Layer 5 of a small transformer language model trained on English Wikipedia (11 layers, counted from 0, width 128). Numbers have three digits each and are written without spaces.
A neuron's activation on a vector x is GELU(weights . x + bias), where the dot is the dot product.

Input weights of the MLP neurons that the questions are about. A number n stands for (n - 500) times 0.0017.
n38 (bias -0.167): 661373551545514593519513403574507576396363520373525607553655441397429484354651392539453432388373613432634663381580453435292650704559571481426415397309483556550279420427445646419482497537438335496379582524483584417465466237546619457426746294464265625442587477359500479565681600356380420770357545723404608490493406580509357473560476301758486629510659420490486396708306672487398560539580
n51 (bias -0.174): 534398465516493494557451442688340427657535460437366531241413398564730503432783419347586448333374454540437507510683500476629563375240317383540539556575477454393443580605490514477429679378323572402586585571429453509610356556621672497544522540322583618436287536428646649780513527549623459589571639507575516520592484407528361615575540397510568598247452589405224309453541490606444774455503
n82 (bias -0.169): 575560316570360624596524542386531622362384546500536425295620598441582429484571528593524446536518540435610564421233613310528479775404473439386557438415524509559491517464518469533414356463330324420494600226605429535545469506416566585596610449460593439788426563451652556587566377497598636588599604478239488460500521653528481385578593474442472432545565509596443401454589467518109503527679
n108 (bias -0.191): 435470486478518528511514537398500461665497672348537445407482494376522564459724432397598573420441575535274479580427448584311430434514768489637228580390523402631628676537520577525453505370566527522605583553418559362349350354395459517439541465604422592536551412519562516514400503341411572473393632385435472290551398468433582512399386528483553649583513451536678482614611560466412625483284
n117 (bias -0.106): 579564405476432443706586554489541364389338470497547369482393367496673637534719727442409664561453467656434515580618382576545540442450656559618586586459453518544710622485675410314599531701460568348656609545530441503672514485370523295355382421318512144437292432535551281482435224525523523545310618481688242205388257544486512545569519504581560362605345624514556652747758456429575430426719
n134 (bias -0.325): 419292700416449248612401487315285450458613434538434528588444511500450384523330513579767510458551633588363419461543536561573425465427387543326308361533445578526215464500427590526623571692340604589571474454292361630489340349545526425596540460594599519406731436608515374494416668481527466480490510637466347510674627353527360480387533451562714350319326438416339609457439601535389628579539
n136 (bias -0.262): 561572571497496615580486462443489483644541287303597305321475454408385605532341486607234425548774591591553741431303602674453525493497507547323370619399538570404447451625486564551696526500588475554380483197297557260241471315479610552670606415326409594487699709635457465404535641534449231759305541471504442612535514440510397496414511496329403578528516500473359695574329573435532604578535
n151 (bias -0.217): 443458413572554466433386494314350656572426462553469533378479548608595371509465595482488466348503346622453345647594664413134596468469492351432560450485384480385421584725446408460522591500405401545612503506556547467505516700406450456420481435503582688539408423582492425640601635603473645497620463448452426433379491619478628717440447612595649573402506439300443364418524410497540518404645
n181 (bias 0.073): 254594581521373451452546445573639449459394560361517334337452372515760397635538634312475531593405375567437569584475412500612494512442636473383174684374447606405456416469534529549456841519613597503438596449592551638514419576417565594630440612635401506400480445260580477534596636386426513413531500395652515600460451616442615532423478590617494622484563365467455424383520569384436500646728
n196 (bias -0.243): 556438533609418482557600515587327576545460661678432497560622454414543243497539448620446506322391374538462692535557430720662312465711604394446376409331661497599561691607416442559336488671545307424546434474468310570470606410431401291603334464519545459521521429485464369525685507528575526311528308350523544399509553300391440451470490500570506605453337725588337580439490633574428477380636
n199 (bias -0.132): 588472397617443565314296482562635330434387454600516381448494605503373636700439444503579491527500549440457366491586417662669408497641385523503647259535311427534586622673512469473596338579527509433424409481488649410393783523371533561590419394418397442544511461540557320635503424632484433513530479481387347369530476555458506522477426376597337616448480433395582450660840594527590487645564
n207 (bias -0.059): 692622584601529286621430433320506503453467434472679544612538298633491425487328462435463421589479503454279549620494434410599597509433419701579555421500491212362575532448716440479540665727565513432377485405566424435386555490598514528566391392481372568506616546386567477720586571393381306535555403357570610320436482276676699386643569467634411514457497457444506531575345602548426513488410
n222 (bias -0.225): 557731377507611436549615783418561633567605608453829618636366581604472620568431549345474399442507650490544400627566592481342537482597663458537446621726628302444441456296407399392421305610440454396527358725702705468500609539153385573444486517412552675436510424434617551716482151543299477587493593527390356661525320522245566654358385680595508429551353284504636370574523452400654473429592
n326 (bias -0.030): 476520694310544358680462433559399391342386645479392503363503471754547525647489450500461529481331484564349473539661461564804579500634424593573449392313575591530375512422525570465370485399717544407395565460467589407469593383567617445645438689484553461497491391574500560346407547603608531601459564473302446565577570588252377457365437514325634482413565239624356764562425311516348334465354
n338 (bias -0.048): 434341457580470503632513635305553595587476383404568540548546351375466295454621543415596230611516336712471678666287600537539332417695506338500550397424292350393435464376280418513441628516532487560483589320412552595363479551623670381510332473484479628454479642503627473487446550437609574474500638433414415574471623626470297493488591407401266565379679539632566454620597320469522446478561
n495 (bias -0.137): 677497463819483365562545427349510391546476484406313469672566511544500566653453421541464497420573516488467544519386526638410471442360277269382408427540523590598431554613560354484626549675284617383571529341507589376559563654407468367352583570668609452522527351742253399411789540395513301517227491517453551400423494425515626510439549237519537464671543620515463457510544561450360493415542
n513 (bias -0.018): 476333337478529418596480636419447552614519586628412617608440418568642366553574492646405460464409426502453495477373578391492500406525465490490593440503397592495427643421492471477569395510601561480377388539500309424430498579510567482555468502482450587500342641597444436525487617556540430595646563408487391474543467521488527613473443533465508441513382220412455795630495454623544595522585
n525 (bias -0.126): 465344548535538493497652431350586490254433537582436290507548415523604481682504418560406513404283403394577507690524615639576685547464477401493536454517500654480557525563444753661551462607515493397524650592585626522456590557355533352459688575503511193649635451506582367348467542503400479552671660542434243641599214584637620263544388654616349630497388386535521585676493457575511621237463
n555 (bias -0.112): 278578471631494547491613764475359628333481482640571486485623406621304599305715673631427610431577340461509522575323418538512546632521529307521613393416430440503411418515301382482484405470600450662450512472633475465407455548637563448623612466548464473702540625477463522372659400446487295537577639592478530376467533327528293559534472620448506385503324615422344531503409470382479346506476
n571 (bias -0.163): 702272587705338296448496457463590545480366868326763531645467837496360343467617360420406500267511428480540561482653449564433609655489307358511660477534428500581569456262262467511578699562603425440477540496500368417592601692671493493404438476377677504500514568380445443539608661425519568362340550652365489210371706587402504563421393523517742493309472685510706625584526648578360412546500
n586 (bias -0.118): 348641629458413432471589294480431647536663432418454490671236474555306613668496650377661471365379393506450437503274598507685682394454494627476392568469397463405396478427667541434561554594354427555399420517493524673310708281493662383405471660480442633671528585636431503477738317635417288510507650672569408500321549399534398455494483664503435500244466533519448595500319430441500546617603
n617 (bias -0.256): 411459424559417441517496493602400517742351749477538589609628775605577552629580449390482320358723529382167308529315442556637507396539668531591666519426568633420536296532281393596574452641539194382560511375511434472566597519322341370504579530655586371643598302316303394475600657443671489459313423489314341561393521529426314500412456801659437563428371370610400632500605453405557420392579
n729 (bias -0.288): 356431459517487459625500625620440701444368256293539477601583520536565509251527475474378673515369518622399532633408482623628289518425506474518458643547549436555503438497598475327609627430513497460443394481457327613553539529491262457494318526643444576532395799532494609590419462542726601265393461599660569482569530582455676590497339493500494562470666549468553648466459540577514568594424
n733 (bias -0.108): 411375353579517503515531345626566470507433555436500563379526729512586420507511672403640307663378557464532560570564548302497423592591577470519322466500595227545429349430341568422376711481605566531662610565600410512489471550603674659381588569589663551555435288476644459513289484500546775628625556276306478471447322376456620549650571446561618409588475471509608293391510579460453524411344
n735 (bias -0.067): 638344558608658404534490534614573524489448425577462420645468594730452425320531525768549538416448644447603515447582411595395372486607251429589313496417486620254418628668334770292325573306500485284317371547636500608522448493510674514443436513574634710592316448643546497441695289677507430369355507755395493563643462620624589392387514508564279533402402500406511357286375292404664552514535
n748 (bias -0.064): 656401477592321357618564544577426566552416455550683529466465553497314420560355535446445429480392462532545357514299469247426541636547384333552375526380407462639458497565537388487519497459323244376557309482367591500464643580476559359455676461411549493881599352406526528547728408551507407500476342446766307521452487565599305556432486423437183433346588761539461552490579397306613485270726
n763 (bias -0.121): 478553547509449654462311396525497552421381648367370497515386470488547603416537531368466381524542442483472398557570528500609476699542456604562515510472360345515620393464458385596569520597440626417563633531457318640633446593443478390590503457546440488521634530480543466623226324530771636519422509529871530533690661546455308335506438516631587520452619494282516454454611612666386406497701
n766 (bias -0.002): 639534532663431488560540493608442556563602443440605392497456424512414456570652503521645433513627373486592381457383582597471612462520542360659440443609543396541385484503388425537300474462472560580453367604472467362502559444473591662533498614379574596429493415591445416410545539463615249523346557370380463475360547503535551440486523576607500470377373606604482639485350530490468581458530
n805 (bias 0.003): 586520701482583478681418526562430482709528431469549496668369462567566412488327628732435559421504587694611639387225382886574687696418485598496768338438511379358500560504634442507479417356699531492460658659206612533427451604369544595454392393337463470592387653493268587724248480635720555387664541420586549618538686629419592033479423463420523553606356477337539454431540257419517387658523
n816 (bias -0.346): 573513592807361641623725382280539333293086639568473283513416417605492512670426407439550516257606488384600430636521663509581479508541621643416406322427512305551487786533419589618392689458372569432535335534513673520562928812578500500458500430467378355207620410630613492349500453418504361864353150592466561442586435437577264415473390366472385612397472604528620546618639612382429363440105
n857 (bias -0.275): 594542721426380575458550404713490468284557284595410385588322444523660441552620479899517550510580453362334631698582510626597378406576474506438347536517540537473585600453546455563588430412489531485539329510624497555553362364337627382510384421719618517568692603535548416513406580393654447399354388468545390341477526402534511434666294623633441478235549358574605397391345520378504751251571
n995 (bias -0.219): 638852585554617462238448613696348668576429607586425497581493582596429323417293507552391280594448402592645621486365659255655507399434728420411517331612405360450486572671428367410424533602527202431489420611396493510500552403521604458546403622542531542364493479460467477659646580385515471438479617404417452511479476514663437313381314748594641523427630511503823343230500563394676410575359

Each question shows a token from some text and the vector x that enters the MLP there. A number n stands for (n - 500) times 0.011.

" and": 572450263379443586495560403444515436529491323677445782582431470500563531527396304356472467530517432478571449210517495548610481349661506475549528602517386563563542382599543331522510486418477569576383686590565510434753330462631142468430713478388375600475719450599662659503423554594524408295547542408457499461440681660685509570344520585442392447598466585643502452389535648426445439586491
Which of these neurons fires most? n763

" She": 570443293419367504515719180420457480411460386641408660582491409592435571573448315443452523566416390406573526287569487530677532302686546532565631565537359574544563283692547370515546413338497499557464615693580603483712408460590251468327661447417494544485763455638701619550486531574364497291564494397505477573326617572724467566566398624426452413603457524635446455338447602430359461697511
Which of these neurons fires most? n586

" ": 588379349350483495488499286318450604473479402627276719609496445514520498474420313447493500591456439512585478286657474507514569288647627462598494545543463533530535455560574422495562410434528529584473596594632593378697299475562203460474632461451426646461736515622677636374523473586561523233632407388338480576394703622710616581518389593444462459676398610566406450435479584366395439609523
Which of these neurons fires most? n151

"ors": 577457332378341645469661442304475496490445311722331695545463389503558584492443442393448529554501393535472472237657445554592519470610562452646496603572400658535565396531556430553542428270539573539443562553644614513665446431570197528499758531292371556467702467662613512473457486480558499305517523362364401568333749548721515570481505619374408474685416630573491428445473610388360451674593
Which of these neurons fires most? n82

"e": 588423293322405513512640299315480433457456334558430669648486388535524503591463363430422523582490534502510521216587513457569510316675529504646523504525513592571560405557561367487577455399542627510449585596719575480716329432726173500473663480308410615338585475691606679446349452547508554335537543355461441587373521599674532582425409594478441477631408585584463485428453648353481435722464
The most active neuron and its activation: n117, at about 0.17

"un": 580417394333417557444597371327595449510434404548454746562505473423533455593436312291384475587556439472570534235513523537571440322685530499608616578668406568578500437622535434485538462378550628518358573644701675483640446466674145447474686389351442677396697435714665734480451505457453531359578533345413502571400769533701518581444381551363376504655433514556388427456454600342428469788520
Which of these neurons fires most? n338

"old": 570430386359304530520695396421622455515448403689401652522430401558514449526439420396388454588570411535556632257485478508551509363609615512567489529414359579487634306561477391575521419491514531552450684482721581488757224441626098540394697445405452630457651472707656681441418453574455550279547507406428512530226650676632542570429415567387518515602481575622503450400465637402441403689499
The most active neuron and its activation: n181, at about 0.96

" g": 575469329385362569551606342424510537465473357630319828585462410493557540424397467389489516601393453460536444284602460554558501292611533360589515481458345635544584363562561446511563425505476555620449611592695529399691379548631271487413696484419444567360680555652639677447471530612503529301552514321395504447473548581718506574527337598488443526784403597677528430378479585385339414605524
The most active neuron and its activation: n495, at about 0.21

" art": 563418303431378468441694351442393494483497421744337894572420381510516527480422407450424493569480469600535558253616574443579555283699618390620537493397429584509525418606473430521509471493456564583289630610664542479652347485721218530507600551364471566451640446727676602317442508535505495249579529289438478480435633673819530560509395594445469448724432531648495443365455610371441383630533
The most active neuron and its activation: n995, at about 1.6

"ala": 579439344370354521539603286310498375420438385571383754605452454457504458470474356380429488625522508401468519236691465446631598351680589527580548488523515562573531388616523384564538483408478533570390640512638528489689312228725195528525665461440430678412778521712606710359450417527510427348558506406420484594363665579679537567528493564453438398585446609642476445456454677368479442697472
The most active neuron and its activation: n38, at about 0.87

" b": 574476310403395567513602285516465511461473377570326855576428438517550527499445389390450545545445498537502478246604466499509524237633491400644578502454362569491589392521486413544554382487456523618428651632647598416707276490692189481443669489477439653350630498678690618411474558667503578253545511361341547523429571560717575566434417601463515542548454627639476466342523588330400426652487
Which of these neurons fires most? n151

" fac": 579473347272417508498714364430428415501488453630377827541421437476623498506405317419472498585474418464572479324652415531563486266663537506577489580464476609542509333596418474569528440410408575609509580630673641574630300476614244527434623584343431574455640531643785580389344479583555593414503488418293487568446617554720490570489407561410398441754444640627472413320566645340384464684401
The most active neuron and its activation: n733, at about 1.9

" church": 571446350304362569492681281439325423427479416580363861571426380424556526472434340314447462548498429588546505260539391537502517300712506498630447552516357673539561377628443449446533482438438590554451650708572615519664342412705251547499657531421388563437546437666696593423450554546516489305651562360411472532378625605752545565507433617509499448735426597646416458439502569361418472752443
Which of these neurons fires most? n51

"\n": 573445296395488587512577279276562468418451436582375634646498409541500491595392344425446622524486424474575565254695478559604456386716545442530447583503416501487613435548436437515507506444507521499398639695564513428576425511597239559427712448270454590382743455666717714408403515591398492421526497394367512559436644598665470573467422560422468507648442644736455495390507647390403436683390
Which of these neurons fires most? n816

" the": 582416291414503536473641339352593518473471472587311703597432414498504444517365352427490502598427474455474486358547504482556465290629434594574508604548376594525695402619515433502558464391516513526468712601622623502651403456516403424430717519404389578428716450610664631497469485583477595330492527516440438556359626572677469569371555586413475421673429628619428445422471592409387481543448
Which of these neurons fires most? n525

" insp": 580391369479417620421667451345555413581483417727337768594489421449590493543452393471482438606474457615578570262679439521456528249698404497598486560522429628450511291653543340561472421376452454633440587598612509393640338504616233445379693554341483627408711422614744652410454483519576512259532479360418417506413524597900543566523473580430535483626455532663470451351423608315483413583583
Which of these neurons fires most? n151

",": 585470194429370549536548301368445520511465360657313689564431463521489548574451409416460513566544393441596477293557478552529463451696470536591427533555386618564606368586567339519493438387454504582446617628569511464644451437651172435452652477411424591513825518608624642398495536580534530301569489419456435516486747652694533575417485585402453443579387608625537443356458638367446442677491
Which of these neurons fires most? n748

" B": 584476319375392543563645225371456479451471352548324801516465429506521617523397331460476565579449480395609471257580451468544442220672554527585576478545393573487565429590508413528582373376530528557456623636649558388625314438750209493475666510369445606392594461696657658415436543649483602296544553349404551556423656568671529573495362607455521533552476562601408462401527587363426450714461
The most active neuron and its activation: n326, at about 0.41

".": 580406258322358588550560352424493521482507353689350801634405390495534527518440361448473589542496401430520491329606467543490488335665526483632443568499428536541688459568483382510546345410522552561401607707633542463686382386536222506395639453388474613440832491637758635479430526545533566353521460411448464512432693635654530576456361596426408459561443563667518441397355606395395461633485
The most active neuron and its activation: n857, at about 2.6

"Cl": 583406337268299580510635277482478414499490468640400669473546391502543510551422353479381568688499429410559546271568457491589448288613577462519602585567288559489594403728484331517536456377554577536458573717562591442573356443788251534493744437333367614510660507684645630304380539631490569331616576383405523557334742646657486565451335576407437503645471480603496468434509597363467390610447
Which of these neurons fires most? n326

" as": 573387287414422606511611332432406488466452426801367704649458447553485466532408324338383541583370501520548382227598430585606509421605429546555504575512394629564631438615507454557547351398512519528399608589643538382638369504635195441469771513427461584439791536618645647424491491572537419391532494384386459544476654635658485577463432571501480378652454560653493442403410616381409444562515
The three highest activations, in order: n525, n326, n748

"P": 579426300398309541518544232413492505438460430618376713517466382562527416538408340495499577610489409503583465327559462518611409242608507539646470550522323539492563476598479347517565411470482597530446579700520618395585365465566259529493712462375389625456745462679714642414387573648407603353640549428414449587405692613755497584493372536434536432697459587622404463513507597378428447711405
The three highest activations, in order: n199, n134, n513

"o": 565466281348439608493601361354458563523415423514402786607458398556542467595484351386418492570513534475584516264581508491558547271664545509633574543471485622487513327498525401545543478451540414505407595589675622503673353409678184496467719456367441652413721425679642760525377438559520595194577541392375484521373610546705453572518377621542435465540444586605440436443385583298426454763536
The three highest activations, in order: n617, n222, n38

"x": 576404340387315489441580344312453539436433405640379765614448443502569438419441247445432573617549464456497481270548446459515541397606560510683415524392495598543622389558628386555574563473525564524335605572648587453579352396638204560500682516366402669434755499720676647458411457488481540280522465379433501547418751568780614577510521528481421439646392647603448412473454610376431481685473
Which of these neurons fires most? n207

"ata": 590405360419377566534598354295405488450445384532400664562515422493469503515447324385393528618493453489470531244666428466527563366671651452606524582504472600536519365556580388504527517383553527550387638511610471504643296358755155498485660462440410678429766487651660612390466451525605417382599548381448433537310643537697543576508409596475453435688444615593443462479451660304426501705427
Which of these neurons fires most? n38

" The": 580384300417389523488663242386536468441487405642372746583427416511523492520367438434479547607336428444537526350573508491580441327669545535600485576490398585537702463601511401517536410379474442550424709641618603485664361481581365472469700488479426525490694495620708608474462509522458586304519512430449441530361593577697508571444442576423508423657434536663486446385476606381410479656394
Which two neurons fire most, strongest first? n733, n525

"L": 582370256385246607567565313422510503452479440635410778553523447488492499493456348511476537602499406492494505230608516502632463242722509531610515541548329603555587486695518337470599378430501602538445520692584639420616410514656223593455682406299377575479605479635624622513459512558434629297529515365468489490316696580736507573457398541477519465597458512644433456412453634394410393713507
The most active neuron and its activation: n199, at about 1.7

"ia": 572427313376437537532700279288484473425413318579392652645449438533497491453464250420387570575548499486560523366611454534608527241675583568606440502619383591565588361617577353490520433359417574556287640569574516531722316473693132480520676450361460625481787541743584626395402490597468464329601608388510437552403619502733437571484382579521497438644448614572451465447404643363453426687525
Which two neurons fire most, strongest first? n134, n729

"ience": 585467327403392557533711468393369527519476352796383747599487413468559509465423401388426466468501407568467502138593433534565573410625523469629500518484419597524637356627546351547488497374459550534397634558585570532656377398634191472566652519464434621450779470708730598441451496561543435259469565405398510519363579551701475578577470533436419384640428579553522444400479622400418416755492
The most active neuron and its activation: n555, at about 1.1

"ical": 576407290434432505486664345435531579542472423601313689595462387446606468558395357415399424632451404547531545306668463498528501425522531504598483530531430599555540469636530371613523507411527440517445626715719495498682377526673326483460656521357359516466642455718651645328395503537421528279605532425468469584338508561609533600388427613470464414685431584541440433458422642366454458658499
Which of these neurons fires most? n525

" relig": 577402391231350520473594332398439542536491461796321897542431415425589511406414396337497501495453425463539532249651467518529550218616526518597517584457406614578608336669588347512499560405418587641297601683593629454583444522626179481513571539392455546385589500654653625408482546553523502281554619407439474546361636564906581578492408579418516522622370562602525434410423572412456424569553
The three highest activations, in order: n151, n51, n513

" was": 582427256334420524505634209383480548452464342743340720617514419546519491616413377388368633551429408481527463305598472585585520465663480491583498544515437685501523432579544430555530324439558493596393601692566483485673361481514067526338663482527391549403708469651712604465503496530533448420654491406457505521477602604681565563537457576415479406642387556631468449347473621384372473682543
Which of these neurons fires most? n525

"orn": 568479375234367450552640284420485437444459322513410716520452420476474440533472356287440410562537467478560601317518463528625481416633463512575454554540458584518598357529543355587539477442481580561487648576784644569661307338674177574522713450400448682406777482668679571476362496497453534247545480372389558583390753542658573581411431558454490491691484616619413437417462613345417449608540
The most active neuron and its activation: n181, at about 1.1

" gu": 575503340477371519457601347416490519510459388752352955652483415461575489611454445450485464564387603570532517313656425524511507315586501453624535509490402599517549318545498407540531417433450479607419595644633598445635254538579139551427680522380472597418695405676582614374466527498503440164471455321413475530447598627770602577495420604440463548638489575671409434358493572290449408690529
The most active neuron and its activation: n495, at about 1.2

" years": 566350311371463590669710337320422503555441429748417728556490346461475525497458335466426473483526447592487479298560534565566509377622482473562531571423427667487623330656474447570504450368414448584379593621564655467657478458549221549405770535450394667485726431723649564477443476532478478248620508393430424485501642562827553562482413576376478342735496545581489472365419651440381363673576
Which of these neurons fires most? n495